Layer 2 of a small transformer language model trained on English Wikipedia (8 layers, counted from 0, width 64).
A neuron's activation on a vector x is GELU(weights . x), where the dot is the dot product.
The model reads these tokens: "e |" " March " "1" "998" " " "978" "-" "4" "-" "04" "-" "852" "803" "-" "0" " | April " "7" ", " "2" "004" " " "1" "-" "59" "116" "-" "200" "-" "9" " |" "\n" "| "

The vector x that enters this layer's MLP at each token. A number n stands for (n - 128) times 0.035.
0 "e |": 118, 129, 151, 139, 96, 101, 125, 123, 155, 172, 91, 138, 139, 117, 107, 155, 152, 158, 170, 157, 106, 101, 140, 139, 115, 98, 146, 108, 99, 116, 101, 132, 153, 177, 122, 137, 123, 95, 126, 92, 163, 113, 140, 140, 62, 58, 145, 88, 68, 135, 126, 141, 117, 164, 135, 187, 138, 138, 124, 148, 159, 107, 144, 123
1 " March ": 120, 127, 131, 95, 117, 106, 157, 92, 106, 135, 91, 109, 122, 161, 85, 147, 85, 137, 152, 116, 148, 103, 143, 126, 137, 156, 128, 144, 134, 70, 168, 150, 143, 159, 149, 145, 114, 125, 181, 118, 152, 138, 80, 89, 60, 155, 133, 133, 147, 115, 122, 158, 171, 86, 93, 156, 167, 86, 144, 120, 174, 125, 136, 116
2 "1": 94, 139, 124, 133, 111, 91, 147, 82, 107, 125, 98, 121, 107, 165, 108, 145, 101, 104, 139, 152, 158, 131, 121, 144, 170, 143, 114, 105, 178, 124, 146, 128, 131, 181, 179, 137, 138, 95, 130, 129, 129, 154, 125, 112, 86, 124, 64, 59, 150, 163, 142, 133, 175, 93, 131, 147, 160, 77, 114, 142, 156, 122, 139, 135
3 "998": 108, 115, 138, 114, 131, 107, 137, 101, 125, 127, 92, 128, 138, 155, 147, 178, 96, 112, 125, 175, 131, 148, 116, 128, 147, 157, 111, 121, 131, 97, 111, 100, 172, 175, 153, 134, 76, 99, 164, 138, 121, 110, 136, 101, 87, 116, 109, 80, 131, 145, 120, 114, 151, 137, 89, 137, 176, 78, 134, 152, 212, 88, 172, 130
4 " ": 133, 128, 125, 109, 101, 110, 149, 80, 143, 122, 133, 130, 129, 161, 145, 96, 58, 121, 124, 127, 117, 107, 153, 150, 200, 92, 109, 128, 145, 149, 135, 131, 161, 135, 162, 146, 126, 90, 125, 139, 175, 167, 139, 98, 90, 74, 110, 108, 159, 102, 135, 137, 162, 130, 100, 189, 146, 85, 91, 114, 152, 141, 139, 122
5 "978": 120, 83, 135, 149, 125, 113, 136, 107, 120, 107, 123, 144, 138, 116, 127, 171, 96, 127, 123, 188, 140, 126, 116, 127, 155, 140, 103, 127, 129, 119, 90, 106, 164, 206, 168, 114, 105, 108, 131, 129, 129, 132, 118, 117, 98, 104, 110, 55, 148, 149, 109, 100, 132, 141, 91, 146, 199, 99, 132, 149, 156, 122, 187, 117
6 "-": 108, 103, 138, 151, 112, 108, 146, 84, 135, 97, 92, 132, 166, 152, 140, 110, 88, 119, 145, 124, 105, 127, 136, 140, 137, 122, 61, 156, 149, 156, 116, 101, 145, 156, 153, 127, 124, 104, 131, 106, 156, 158, 130, 141, 107, 67, 114, 97, 109, 146, 119, 125, 157, 173, 81, 196, 180, 128, 123, 165, 121, 146, 136, 119
7 "4": 119, 90, 145, 115, 129, 104, 160, 129, 135, 103, 118, 113, 150, 149, 104, 123, 119, 113, 150, 161, 121, 147, 125, 122, 168, 109, 107, 144, 114, 146, 133, 101, 143, 184, 153, 138, 126, 107, 112, 140, 149, 131, 120, 131, 109, 80, 83, 8, 138, 142, 131, 125, 137, 140, 130, 181, 160, 85, 153, 145, 159, 137, 120, 131
8 "-": 105, 98, 135, 148, 117, 108, 148, 77, 148, 97, 100, 131, 164, 145, 141, 110, 96, 120, 137, 132, 98, 123, 135, 140, 133, 124, 61, 158, 141, 156, 121, 93, 139, 156, 149, 130, 129, 107, 134, 104, 153, 157, 138, 147, 111, 63, 111, 91, 110, 147, 121, 129, 149, 176, 87, 196, 177, 128, 125, 164, 126, 149, 136, 120
9 "04": 125, 78, 135, 131, 126, 109, 164, 119, 161, 114, 142, 158, 146, 130, 129, 153, 80, 133, 155, 158, 131, 130, 101, 138, 156, 143, 120, 120, 96, 118, 105, 92, 148, 172, 154, 147, 109, 118, 125, 134, 150, 97, 142, 133, 106, 97, 99, 15, 126, 145, 105, 107, 132, 104, 129, 175, 171, 91, 155, 127, 150, 152, 146, 133
10 "-": 105, 100, 132, 141, 116, 112, 152, 72, 154, 92, 108, 130, 164, 145, 143, 116, 96, 116, 132, 131, 98, 127, 134, 136, 132, 122, 65, 154, 137, 156, 125, 84, 137, 148, 149, 137, 137, 109, 135, 98, 160, 153, 139, 150, 115, 71, 105, 85, 114, 151, 117, 130, 144, 173, 87, 201, 178, 125, 125, 162, 131, 148, 135, 124
11 "852": 96, 93, 122, 145, 147, 115, 143, 108, 133, 115, 134, 127, 143, 127, 116, 180, 143, 117, 121, 196, 116, 137, 124, 126, 128, 147, 120, 119, 88, 118, 111, 97, 142, 187, 175, 140, 101, 114, 149, 127, 137, 119, 139, 129, 143, 71, 100, 37, 150, 138, 129, 144, 112, 118, 91, 171, 159, 94, 140, 135, 156, 117, 168, 101
12 "803": 113, 97, 115, 149, 155, 118, 155, 112, 149, 131, 114, 137, 143, 130, 115, 169, 111, 120, 110, 190, 110, 135, 134, 138, 149, 123, 123, 113, 98, 130, 105, 79, 135, 200, 158, 168, 99, 115, 148, 135, 145, 114, 138, 116, 119, 87, 94, 37, 122, 149, 121, 144, 100, 97, 96, 161, 162, 107, 137, 135, 171, 117, 168, 116
13 "-": 101, 101, 136, 139, 117, 111, 155, 60, 159, 93, 109, 128, 161, 150, 145, 123, 97, 112, 127, 135, 97, 133, 142, 140, 131, 121, 68, 143, 135, 157, 133, 87, 131, 145, 148, 143, 130, 105, 137, 101, 160, 147, 147, 147, 113, 67, 103, 88, 116, 151, 119, 132, 144, 173, 91, 199, 176, 125, 122, 158, 141, 139, 131, 125
14 "0": 95, 86, 131, 110, 137, 102, 143, 99, 152, 103, 151, 133, 139, 147, 138, 125, 142, 122, 108, 183, 116, 153, 106, 133, 160, 103, 114, 108, 137, 144, 145, 90, 149, 182, 150, 139, 126, 85, 121, 123, 149, 106, 134, 148, 129, 90, 75, 35, 141, 149, 138, 105, 140, 133, 150, 160, 180, 83, 147, 139, 134, 112, 141, 155
15 " | April ": 111, 101, 139, 66, 132, 131, 179, 84, 173, 111, 121, 103, 145, 152, 123, 151, 84, 154, 147, 143, 126, 133, 141, 121, 148, 135, 121, 173, 90, 76, 140, 141, 148, 176, 138, 167, 85, 98, 170, 103, 148, 119, 103, 132, 92, 90, 130, 95, 138, 103, 122, 181, 109, 109, 142, 165, 159, 95, 128, 104, 142, 147, 131, 121
16 "7": 107, 93, 126, 108, 140, 114, 182, 108, 130, 131, 129, 118, 143, 162, 98, 138, 126, 109, 121, 161, 117, 159, 136, 119, 155, 92, 119, 121, 122, 132, 151, 109, 135, 188, 150, 147, 132, 102, 116, 122, 156, 129, 137, 105, 128, 69, 73, 27, 132, 147, 140, 143, 141, 114, 121, 169, 172, 88, 152, 115, 159, 122, 148, 138
17 ", ": 130, 114, 138, 124, 103, 133, 169, 68, 169, 101, 129, 126, 146, 129, 147, 97, 90, 117, 117, 124, 111, 155, 170, 96, 171, 154, 119, 113, 88, 122, 166, 146, 140, 171, 158, 142, 91, 124, 154, 111, 164, 153, 157, 110, 93, 78, 102, 116, 142, 135, 140, 120, 121, 150, 127, 174, 165, 63, 91, 104, 159, 110, 116, 128
18 "2": 110, 100, 113, 121, 140, 107, 152, 127, 136, 120, 141, 111, 150, 145, 140, 129, 126, 94, 144, 133, 110, 123, 117, 133, 193, 117, 123, 128, 149, 133, 130, 100, 133, 177, 167, 149, 119, 125, 125, 146, 159, 125, 143, 125, 94, 102, 69, 21, 126, 137, 145, 109, 149, 103, 133, 165, 162, 60, 133, 165, 171, 120, 119, 125
19 "004": 129, 95, 130, 125, 135, 125, 136, 111, 153, 131, 120, 139, 139, 110, 143, 161, 89, 128, 129, 186, 114, 117, 125, 111, 151, 139, 108, 133, 121, 115, 104, 81, 170, 187, 169, 141, 86, 139, 157, 135, 118, 102, 119, 108, 100, 91, 112, 47, 137, 159, 111, 117, 118, 140, 90, 153, 176, 90, 131, 146, 183, 114, 183, 121
20 " ": 129, 110, 126, 107, 115, 118, 155, 83, 154, 104, 149, 139, 134, 140, 151, 91, 91, 133, 113, 136, 98, 106, 153, 134, 198, 93, 103, 125, 133, 154, 154, 115, 145, 132, 158, 157, 147, 101, 122, 127, 178, 165, 151, 113, 107, 57, 106, 92, 170, 96, 141, 132, 131, 132, 113, 189, 147, 87, 94, 116, 145, 154, 131, 116
21 "1": 90, 123, 130, 135, 131, 103, 158, 116, 118, 101, 132, 124, 128, 137, 117, 131, 108, 107, 135, 143, 127, 142, 102, 148, 196, 135, 101, 113, 155, 136, 136, 105, 126, 184, 165, 144, 149, 94, 128, 122, 153, 156, 147, 144, 118, 89, 66, 38, 145, 128, 159, 118, 133, 100, 148, 170, 156, 72, 121, 172, 130, 129, 132, 107
22 "-": 116, 99, 131, 141, 113, 113, 154, 82, 137, 100, 92, 139, 158, 141, 141, 110, 101, 129, 127, 120, 98, 124, 128, 132, 133, 126, 67, 159, 165, 153, 130, 89, 141, 148, 156, 135, 133, 114, 137, 96, 150, 161, 131, 143, 119, 70, 102, 93, 110, 153, 117, 122, 149, 165, 70, 201, 184, 127, 125, 168, 125, 155, 133, 123
23 "59": 126, 89, 129, 103, 147, 130, 192, 123, 144, 113, 129, 176, 142, 119, 119, 142, 120, 127, 131, 165, 132, 131, 125, 121, 168, 142, 116, 131, 99, 109, 115, 118, 159, 178, 153, 150, 105, 113, 126, 111, 112, 134, 124, 144, 137, 73, 90, 12, 149, 143, 118, 128, 119, 106, 128, 160, 143, 74, 146, 116, 140, 144, 155, 134
24 "116": 131, 81, 130, 108, 124, 132, 171, 125, 127, 138, 160, 144, 156, 123, 111, 158, 121, 125, 116, 193, 108, 144, 125, 114, 161, 134, 117, 123, 125, 131, 112, 106, 143, 200, 144, 147, 97, 131, 131, 125, 127, 123, 126, 139, 143, 70, 86, 25, 126, 130, 127, 126, 125, 83, 93, 138, 152, 102, 146, 119, 148, 120, 173, 150
25 "-": 112, 98, 130, 139, 113, 114, 156, 73, 145, 99, 97, 137, 157, 145, 142, 115, 100, 123, 121, 127, 94, 127, 134, 135, 134, 126, 68, 153, 159, 154, 134, 88, 137, 144, 155, 137, 132, 110, 138, 95, 151, 159, 136, 145, 117, 67, 100, 93, 112, 154, 116, 125, 146, 168, 75, 199, 181, 129, 124, 167, 131, 150, 132, 126
26 "200": 138, 108, 130, 93, 133, 121, 142, 133, 154, 106, 130, 127, 138, 100, 107, 140, 132, 137, 114, 213, 106, 172, 117, 137, 177, 134, 109, 122, 115, 123, 119, 92, 151, 197, 135, 135, 126, 131, 145, 127, 123, 133, 155, 126, 121, 79, 98, 24, 134, 126, 112, 116, 115, 108, 104, 158, 136, 108, 145, 133, 175, 132, 158, 119
27 "-": 110, 96, 129, 141, 113, 113, 155, 72, 150, 97, 101, 136, 157, 143, 142, 113, 101, 121, 121, 130, 92, 128, 135, 137, 134, 126, 67, 153, 154, 154, 133, 85, 134, 146, 152, 138, 133, 110, 139, 96, 152, 158, 140, 148, 120, 67, 102, 90, 111, 153, 116, 128, 144, 171, 81, 199, 178, 129, 124, 166, 131, 151, 135, 126
28 "9": 120, 75, 140, 114, 145, 105, 169, 120, 148, 126, 138, 124, 140, 147, 103, 133, 117, 113, 130, 178, 111, 147, 125, 120, 156, 114, 110, 121, 103, 140, 145, 88, 123, 180, 154, 134, 142, 121, 120, 114, 157, 129, 137, 118, 137, 60, 84, 16, 131, 139, 142, 128, 132, 99, 133, 165, 158, 104, 152, 139, 138, 142, 162, 146
29 " |": 108, 109, 136, 131, 99, 105, 175, 75, 144, 130, 118, 115, 140, 127, 134, 145, 142, 152, 124, 160, 98, 113, 138, 117, 163, 123, 129, 132, 126, 156, 113, 132, 141, 162, 145, 119, 124, 115, 133, 105, 154, 98, 162, 152, 106, 23, 111, 99, 114, 133, 115, 130, 132, 137, 145, 219, 133, 127, 75, 123, 160, 124, 155, 120
30 "\n": 118, 124, 150, 114, 151, 142, 184, 102, 138, 128, 150, 115, 117, 166, 147, 87, 98, 112, 127, 124, 125, 124, 103, 117, 123, 139, 142, 96, 99, 201, 150, 149, 128, 189, 105, 72, 65, 114, 155, 118, 107, 107, 144, 139, 106, 86, 136, 120, 141, 137, 113, 135, 92, 121, 116, 204, 150, 141, 105, 167, 119, 105, 141, 134
31 "| ": 113, 104, 134, 137, 106, 149, 175, 102, 139, 130, 155, 104, 128, 117, 155, 90, 111, 75, 148, 123, 80, 137, 110, 117, 121, 108, 122, 118, 143, 140, 113, 140, 162, 178, 96, 140, 104, 136, 170, 88, 88, 138, 131, 116, 102, 75, 129, 141, 150, 123, 156, 127, 88, 151, 142, 176, 125, 125, 120, 102, 198, 196, 143, 134

Each question shows the input weights of one neuron of the MLP. A number n stands for (n - 128) times 0.0061.

n218: 148, 118, 110, 84, 125, 128, 129, 131, 123, 117, 83, 161, 103, 82, 140, 111, 71, 129, 108, 181, 123, 138, 164, 132, 141, 83, 137, 54, 89, 97, 151, 143, 150, 114, 152, 151, 166, 121, 129, 128, 109, 143, 111, 153, 160, 113, 128, 165, 161, 122, 140, 105, 130, 126, 122, 142, 122, 180, 137, 163, 127, 110, 67, 163
On which token does it fire most, and how strongly? 20 " ", at about 1

n129: 205, 119, 89, 155, 171, 129, 113, 92, 122, 162, 130, 127, 126, 128, 174, 109, 96, 99, 113, 120, 105, 95, 111, 126, 124, 147, 139, 168, 114, 123, 129, 115, 167, 121, 97, 96, 170, 172, 113, 135, 138, 85, 106, 124, 82, 178, 103, 85, 161, 149, 137, 126, 123, 119, 138, 108, 112, 160, 137, 149, 129, 143, 137, 186
On which three tokens does it fire most, strongest first? 19 "004", 9 "04", 18 "2"

n125: 130, 161, 142, 129, 126, 80, 128, 115, 141, 78, 133, 123, 120, 147, 156, 123, 144, 129, 101, 110, 118, 172, 159, 129, 163, 95, 198, 209, 100, 116, 85, 117, 128, 125, 127, 113, 114, 173, 90, 88, 84, 83, 126, 119, 129, 109, 124, 136, 128, 110, 136, 147, 143, 122, 175, 130, 103, 173, 111, 104, 106, 152, 121, 129
On which token does it fire most? 29 " |"

n84: 111, 149, 103, 143, 95, 196, 151, 167, 117, 80, 133, 130, 161, 174, 92, 231, 65, 131, 101, 127, 128, 152, 128, 162, 114, 107, 115, 145, 92, 102, 129, 110, 177, 65, 193, 111, 132, 180, 101, 172, 114, 152, 144, 130, 142, 123, 116, 162, 119, 141, 80, 109, 148, 116, 140, 92, 110, 131, 125, 133, 111, 89, 90, 111
On which token does it fire most? 3 "998"

n121: 174, 120, 133, 121, 126, 116, 115, 120, 79, 160, 69, 143, 127, 137, 153, 134, 144, 102, 115, 59, 147, 129, 104, 158, 129, 93, 145, 89, 176, 140, 90, 124, 130, 100, 159, 139, 159, 105, 98, 151, 142, 177, 115, 142, 186, 116, 123, 122, 102, 153, 120, 151, 161, 141, 125, 119, 101, 147, 148, 99, 36, 183, 111, 144
Its two highest activations, in order, are on tokens 22 "-", 6 "-"

n170: 136, 146, 122, 175, 132, 126, 143, 146, 149, 129, 150, 163, 119, 100, 75, 193, 111, 122, 75, 140, 66, 134, 168, 114, 56, 97, 117, 176, 117, 93, 74, 149, 136, 122, 176, 127, 158, 165, 121, 180, 68, 80, 120, 106, 129, 117, 159, 120, 150, 144, 98, 106, 135, 157, 105, 128, 116, 160, 85, 153, 143, 123, 129, 91
On which token does it fire most, and how strongly? 19 "004", at about 2

n66: 145, 102, 91, 106, 147, 122, 97, 165, 147, 111, 153, 155, 81, 103, 109, 110, 124, 134, 107, 170, 148, 131, 162, 173, 112, 180, 143, 85, 118, 84, 143, 126, 67, 131, 136, 136, 192, 190, 141, 134, 140, 145, 133, 124, 107, 110, 145, 132, 165, 117, 111, 105, 165, 94, 153, 70, 125, 65, 148, 108, 138, 84, 105, 100
On which token does it fire most? 26 "200"

n52: 171, 91, 143, 117, 159, 140, 137, 180, 135, 85, 84, 155, 140, 79, 147, 133, 148, 38, 54, 103, 86, 122, 123, 109, 143, 104, 143, 149, 114, 74, 103, 97, 97, 94, 162, 194, 120, 152, 140, 138, 127, 145, 158, 124, 147, 114, 66, 150, 119, 130, 143, 109, 159, 138, 183, 121, 122, 142, 136, 150, 144, 74, 134, 184
On which token does it fire most, and how strongly? 18 "2", at about 1.5

n219: 170, 127, 154, 154, 127, 99, 137, 153, 110, 148, 121, 137, 170, 122, 150, 142, 139, 128, 128, 137, 149, 166, 112, 163, 106, 129, 197, 116, 43, 92, 100, 121, 113, 150, 104, 117, 118, 96, 129, 121, 98, 127, 178, 154, 102, 134, 121, 121, 168, 147, 144, 143, 146, 111, 126, 95, 105, 131, 148, 98, 159, 125, 147, 62
On which token does it fire most, and how strongly? 11 "852", at about 1.6

n177: 127, 128, 115, 132, 96, 88, 123, 69, 158, 107, 111, 127, 137, 140, 169, 140, 146, 183, 158, 54, 98, 111, 154, 128, 124, 113, 180, 135, 115, 133, 139, 132, 122, 70, 89, 103, 149, 154, 134, 110, 114, 116, 139, 138, 75, 109, 122, 217, 152, 100, 130, 111, 100, 145, 155, 127, 84, 164, 79, 148, 118, 149, 123, 136
On which three tokens does it fire most, strongest first? 29 " |", 31 "| ", 0 "e |"

n29: 131, 103, 94, 103, 166, 117, 152, 115, 88, 194, 130, 88, 124, 125, 161, 123, 137, 64, 147, 167, 75, 151, 135, 138, 93, 65, 159, 102, 159, 125, 59, 157, 120, 112, 88, 124, 120, 145, 103, 129, 92, 95, 89, 149, 135, 103, 128, 183, 152, 107, 127, 179, 129, 89, 137, 131, 117, 173, 99, 176, 116, 168, 114, 155
On which token does it fire most, and how strongly? 31 "| ", at about 3

n146: 125, 129, 135, 133, 175, 202, 138, 176, 109, 150, 192, 81, 79, 114, 147, 121, 88, 93, 141, 144, 104, 99, 153, 146, 114, 127, 140, 125, 134, 101, 144, 130, 139, 130, 103, 138, 126, 101, 125, 85, 112, 107, 119, 116, 95, 150, 127, 141, 115, 112, 144, 155, 106, 131, 158, 103, 168, 169, 99, 131, 110, 146, 81, 155
On which three tokens does it fire most, strongest first? 31 "| ", 30 "\n", 15 " | April "

n87: 108, 174, 157, 86, 140, 104, 102, 121, 152, 132, 168, 123, 120, 96, 111, 132, 125, 118, 114, 125, 118, 120, 155, 153, 146, 165, 133, 103, 104, 120, 108, 157, 85, 117, 130, 88, 145, 209, 155, 148, 183, 102, 146, 118, 110, 122, 115, 147, 118, 138, 123, 98, 137, 145, 141, 107, 115, 110, 69, 186, 123, 128, 117, 127
Its two highest activations, in order, are on tokens 17 ", ", 29 " |"

n235: 72, 116, 140, 149, 129, 123, 182, 102, 92, 72, 130, 103, 142, 74, 138, 138, 80, 139, 106, 126, 135, 151, 137, 143, 140, 130, 146, 113, 153, 142, 107, 74, 126, 144, 147, 120, 128, 161, 87, 108, 182, 116, 72, 147, 111, 149, 126, 138, 132, 97, 136, 118, 157, 143, 156, 51, 82, 128, 150, 157, 138, 120, 82, 110
On which three tokens does it fire most, strongest first? 21 "1", 18 "2", 2 "1"

n35: 106, 137, 48, 105, 114, 107, 162, 146, 92, 149, 100, 125, 121, 131, 149, 148, 154, 142, 148, 125, 92, 183, 161, 164, 112, 131, 132, 126, 97, 148, 101, 127, 126, 123, 92, 148, 143, 133, 101, 119, 130, 120, 118, 177, 163, 99, 130, 158, 120, 123, 96, 126, 182, 117, 148, 93, 150, 135, 147, 120, 141, 173, 158, 133
On which token does it fire most, and how strongly? 29 " |", at about 0.25

n127: 136, 121, 106, 115, 124, 163, 143, 135, 126, 113, 96, 132, 124, 100, 103, 121, 146, 78, 126, 102, 162, 124, 92, 110, 123, 127, 123, 123, 79, 140, 79, 185, 99, 131, 160, 155, 183, 110, 149, 119, 170, 146, 130, 189, 106, 129, 67, 169, 92, 111, 186, 135, 169, 105, 123, 133, 98, 135, 98, 114, 118, 141, 131, 148
On which token does it fire most, and how strongly? 21 "1", at about 0.6

n9: 145, 144, 109, 161, 184, 170, 127, 107, 84, 157, 136, 129, 147, 167, 68, 126, 83, 130, 121, 150, 161, 138, 164, 138, 110, 125, 114, 110, 159, 134, 137, 148, 102, 149, 91, 154, 167, 121, 126, 158, 144, 128, 121, 123, 79, 116, 157, 130, 136, 98, 150, 121, 92, 115, 187, 134, 73, 120, 121, 85, 121, 110, 116, 139
On which token does it fire most, and how strongly? 1 " March ", at about 0.54

n6: 147, 163, 131, 137, 121, 100, 140, 127, 139, 87, 103, 136, 169, 187, 120, 155, 112, 117, 113, 145, 134, 164, 154, 116, 94, 102, 107, 122, 117, 132, 134, 91, 134, 132, 157, 137, 156, 133, 106, 85, 90, 109, 103, 106, 137, 131, 110, 120, 168, 108, 166, 112, 108, 109, 158, 90, 115, 153, 159, 80, 143, 174, 132, 181
On which token does it fire most? 28 "9"

n19: 115, 122, 96, 100, 143, 135, 79, 108, 110, 82, 97, 151, 152, 125, 122, 102, 113, 113, 179, 134, 160, 126, 124, 93, 123, 109, 178, 129, 84, 130, 95, 135, 142, 114, 134, 153, 209, 157, 141, 114, 100, 153, 163, 126, 81, 164, 105, 118, 194, 129, 84, 112, 157, 116, 141, 76, 160, 154, 77, 129, 148, 108, 144, 116
On which three tokens does it fire most, strongest first? 2 "1", 1 " March ", 5 "978"

n10: 132, 90, 173, 141, 184, 125, 64, 109, 135, 164, 134, 137, 154, 149, 96, 144, 116, 149, 92, 153, 156, 164, 126, 74, 98, 119, 117, 111, 114, 104, 122, 108, 151, 129, 110, 130, 163, 119, 161, 157, 113, 68, 110, 155, 144, 102, 112, 139, 151, 139, 122, 150, 161, 182, 175, 88, 137, 81, 127, 138, 168, 102, 133, 169
On which three tokens does it fire most, strongest first? 3 "998", 14 "0", 19 "004"

n194: 134, 185, 134, 132, 157, 131, 135, 96, 144, 149, 109, 152, 120, 146, 97, 175, 127, 126, 103, 122, 97, 103, 129, 189, 120, 116, 143, 125, 106, 135, 69, 177, 142, 74, 119, 105, 132, 132, 126, 98, 73, 110, 90, 111, 126, 128, 116, 216, 110, 120, 132, 99, 119, 109, 122, 140, 104, 176, 101, 166, 149, 113, 111, 176
Its two highest activations, in order, are on tokens 0 "e |", 30 "\n"

n83: 162, 144, 155, 121, 145, 149, 128, 174, 93, 92, 129, 153, 141, 93, 123, 130, 121, 160, 54, 83, 84, 158, 155, 98, 142, 70, 105, 154, 137, 64, 85, 84, 112, 131, 154, 178, 143, 161, 124, 167, 114, 148, 92, 128, 112, 90, 89, 176, 159, 136, 122, 133, 214, 141, 126, 118, 93, 132, 102, 168, 95, 165, 114, 127
Its two highest activations, in order, are on tokens 22 "-", 20 " "

n60: 92, 112, 118, 122, 126, 103, 165, 107, 127, 121, 66, 107, 108, 106, 113, 164, 164, 138, 104, 128, 168, 161, 135, 145, 175, 130, 148, 131, 89, 167, 113, 127, 160, 91, 110, 105, 120, 137, 82, 126, 131, 122, 206, 126, 122, 130, 101, 155, 124, 167, 102, 123, 153, 142, 154, 112, 112, 106, 135, 95, 115, 120, 143, 193
Its two highest activations, in order, are on tokens 29 " |", 14 "0"

n54: 139, 120, 107, 161, 111, 104, 143, 159, 72, 91, 103, 106, 133, 118, 192, 152, 71, 181, 51, 161, 106, 139, 128, 175, 70, 139, 129, 174, 81, 78, 96, 109, 133, 137, 134, 83, 101, 111, 99, 163, 102, 164, 109, 150, 118, 155, 128, 153, 175, 89, 190, 91, 91, 182, 161, 98, 60, 142, 134, 209, 138, 117, 174, 122
Its two highest activations, in order, are on tokens 5 "978", 3 "998"

n132: 133, 131, 86, 60, 167, 114, 138, 108, 133, 132, 69, 103, 158, 175, 126, 130, 116, 99, 119, 147, 132, 109, 124, 111, 117, 92, 185, 163, 112, 106, 116, 190, 123, 119, 126, 114, 126, 165, 162, 149, 71, 149, 142, 170, 128, 146, 128, 119, 143, 77, 141, 131, 129, 138, 133, 110, 125, 178, 80, 133, 186, 134, 113, 107
On which token does it fire most, and how strongly? 15 " | April ", at about 1.6

n131: 93, 108, 145, 167, 165, 167, 53, 100, 92, 108, 137, 165, 151, 132, 121, 106, 169, 122, 101, 162, 62, 143, 157, 161, 67, 136, 135, 100, 125, 139, 114, 102, 55, 84, 128, 137, 138, 143, 110, 128, 131, 149, 134, 117, 165, 174, 96, 179, 159, 169, 148, 127, 117, 170, 146, 148, 155, 125, 74, 139, 122, 124, 96, 153
On which token does it fire most? 13 "-"

n138: 125, 176, 199, 127, 149, 74, 76, 85, 108, 151, 128, 162, 150, 161, 106, 117, 76, 117, 138, 133, 153, 128, 136, 129, 120, 108, 153, 117, 147, 89, 109, 161, 157, 114, 78, 134, 173, 151, 97, 124, 153, 139, 99, 162, 115, 139, 137, 117, 134, 151, 147, 157, 134, 145, 196, 105, 125, 119, 110, 169, 148, 77, 133, 157
On which three tokens does it fire most, strongest first? 0 "e |", 2 "1", 1 " March "

n43: 155, 113, 151, 190, 164, 164, 96, 160, 145, 130, 101, 128, 103, 120, 133, 88, 95, 107, 101, 92, 140, 141, 108, 148, 129, 140, 102, 126, 142, 166, 86, 150, 106, 89, 140, 137, 91, 146, 114, 144, 137, 166, 77, 140, 83, 98, 84, 183, 107, 108, 105, 118, 161, 214, 182, 135, 132, 142, 120, 106, 130, 149, 157, 147
On which token does it fire most, and how strongly? 6 "-", at about 1.4

n171: 94, 88, 160, 150, 138, 136, 117, 133, 94, 125, 114, 74, 164, 92, 153, 148, 137, 137, 109, 109, 124, 134, 137, 136, 161, 104, 157, 152, 118, 82, 147, 139, 131, 121, 183, 129, 148, 121, 123, 145, 143, 137, 107, 148, 166, 112, 119, 134, 85, 126, 133, 143, 120, 156, 146, 129, 143, 61, 95, 66, 154, 153, 126, 134
On which token does it fire most, and how strongly? 17 ", ", at about 1.8

n73: 128, 153, 106, 151, 183, 128, 108, 192, 127, 78, 149, 120, 87, 168, 110, 204, 132, 101, 129, 127, 101, 145, 157, 138, 131, 134, 182, 128, 79, 173, 104, 105, 150, 103, 137, 160, 194, 125, 102, 91, 116, 131, 154, 150, 103, 142, 69, 116, 102, 137, 126, 121, 126, 116, 153, 74, 158, 126, 123, 121, 121, 112, 125, 149
On which token does it fire most, and how strongly? 12 "803", at about 0.79

n206: 123, 151, 150, 173, 141, 169, 119, 134, 151, 140, 69, 172, 151, 112, 143, 126, 136, 90, 96, 87, 100, 123, 133, 130, 130, 113, 142, 112, 142, 159, 106, 157, 120, 101, 90, 159, 93, 127, 132, 120, 194, 173, 100, 107, 114, 180, 163, 139, 157, 113, 110, 119, 167, 156, 118, 151, 91, 111, 134, 87, 68, 87, 107, 108
Its two highest activations, in order, are on tokens 4 " ", 17 ", "

n236: 160, 134, 140, 176, 132, 131, 123, 82, 104, 131, 123, 167, 160, 154, 166, 161, 114, 110, 114, 135, 90, 133, 104, 144, 144, 116, 119, 135, 131, 131, 92, 85, 141, 120, 169, 156, 121, 120, 123, 122, 141, 114, 68, 155, 112, 123, 122, 112, 126, 73, 136, 147, 169, 150, 180, 127, 78, 117, 100, 143, 166, 153, 150, 116
On which token does it fire most, and how strongly? 4 " ", at about 2.1

n227: 103, 229, 122, 150, 139, 139, 128, 129, 133, 116, 151, 137, 144, 146, 123, 140, 114, 146, 113, 148, 106, 148, 175, 99, 93, 92, 121, 117, 64, 134, 130, 145, 128, 108, 136, 156, 107, 121, 150, 136, 102, 142, 101, 96, 128, 142, 137, 134, 158, 119, 103, 68, 141, 181, 109, 131, 141, 171, 98, 132, 127, 86, 124, 166
On which three tokens does it fire most, strongest first? 17 ", ", 30 "\n", 3 "998"

n120: 152, 126, 129, 167, 132, 172, 114, 124, 181, 100, 106, 157, 116, 154, 107, 96, 99, 134, 146, 123, 133, 131, 167, 128, 106, 141, 110, 145, 74, 130, 119, 125, 130, 122, 129, 126, 157, 172, 134, 113, 151, 111, 119, 150, 175, 138, 94, 88, 158, 135, 174, 122, 159, 136, 165, 109, 134, 99, 107, 121, 118, 134, 108, 128
On which token does it fire most, and how strongly? 17 ", ", at about 1.5

n245: 147, 171, 122, 136, 139, 123, 89, 113, 152, 150, 113, 102, 150, 136, 104, 139, 128, 122, 141, 162, 130, 115, 174, 151, 159, 129, 117, 95, 89, 123, 148, 98, 138, 121, 138, 110, 172, 130, 77, 149, 143, 101, 147, 150, 141, 142, 122, 101, 140, 102, 131, 96, 165, 124, 176, 81, 140, 102, 123, 84, 102, 67, 91, 140
On which token does it fire most, and how strongly? 14 "0", at about 1.2

n242: 149, 105, 142, 113, 141, 109, 127, 122, 125, 142, 130, 111, 147, 145, 155, 175, 63, 126, 115, 140, 117, 129, 144, 96, 129, 145, 143, 133, 107, 60, 137, 104, 131, 131, 79, 107, 182, 127, 139, 162, 144, 151, 166, 135, 147, 147, 149, 135, 92, 114, 65, 135, 146, 142, 90, 104, 149, 166, 165, 136, 86, 111, 136, 154
On which three tokens does it fire most, strongest first? 3 "998", 1 " March ", 5 "978"

n169: 107, 121, 159, 155, 135, 135, 104, 137, 135, 168, 115, 154, 113, 182, 129, 117, 129, 119, 97, 92, 70, 116, 111, 152, 113, 161, 136, 107, 152, 150, 115, 120, 147, 130, 122, 149, 144, 152, 144, 139, 103, 122, 185, 132, 109, 127, 148, 75, 165, 170, 77, 96, 158, 116, 171, 121, 126, 152, 115, 107, 134, 138, 94, 151
On which token does it fire most? 9 "04"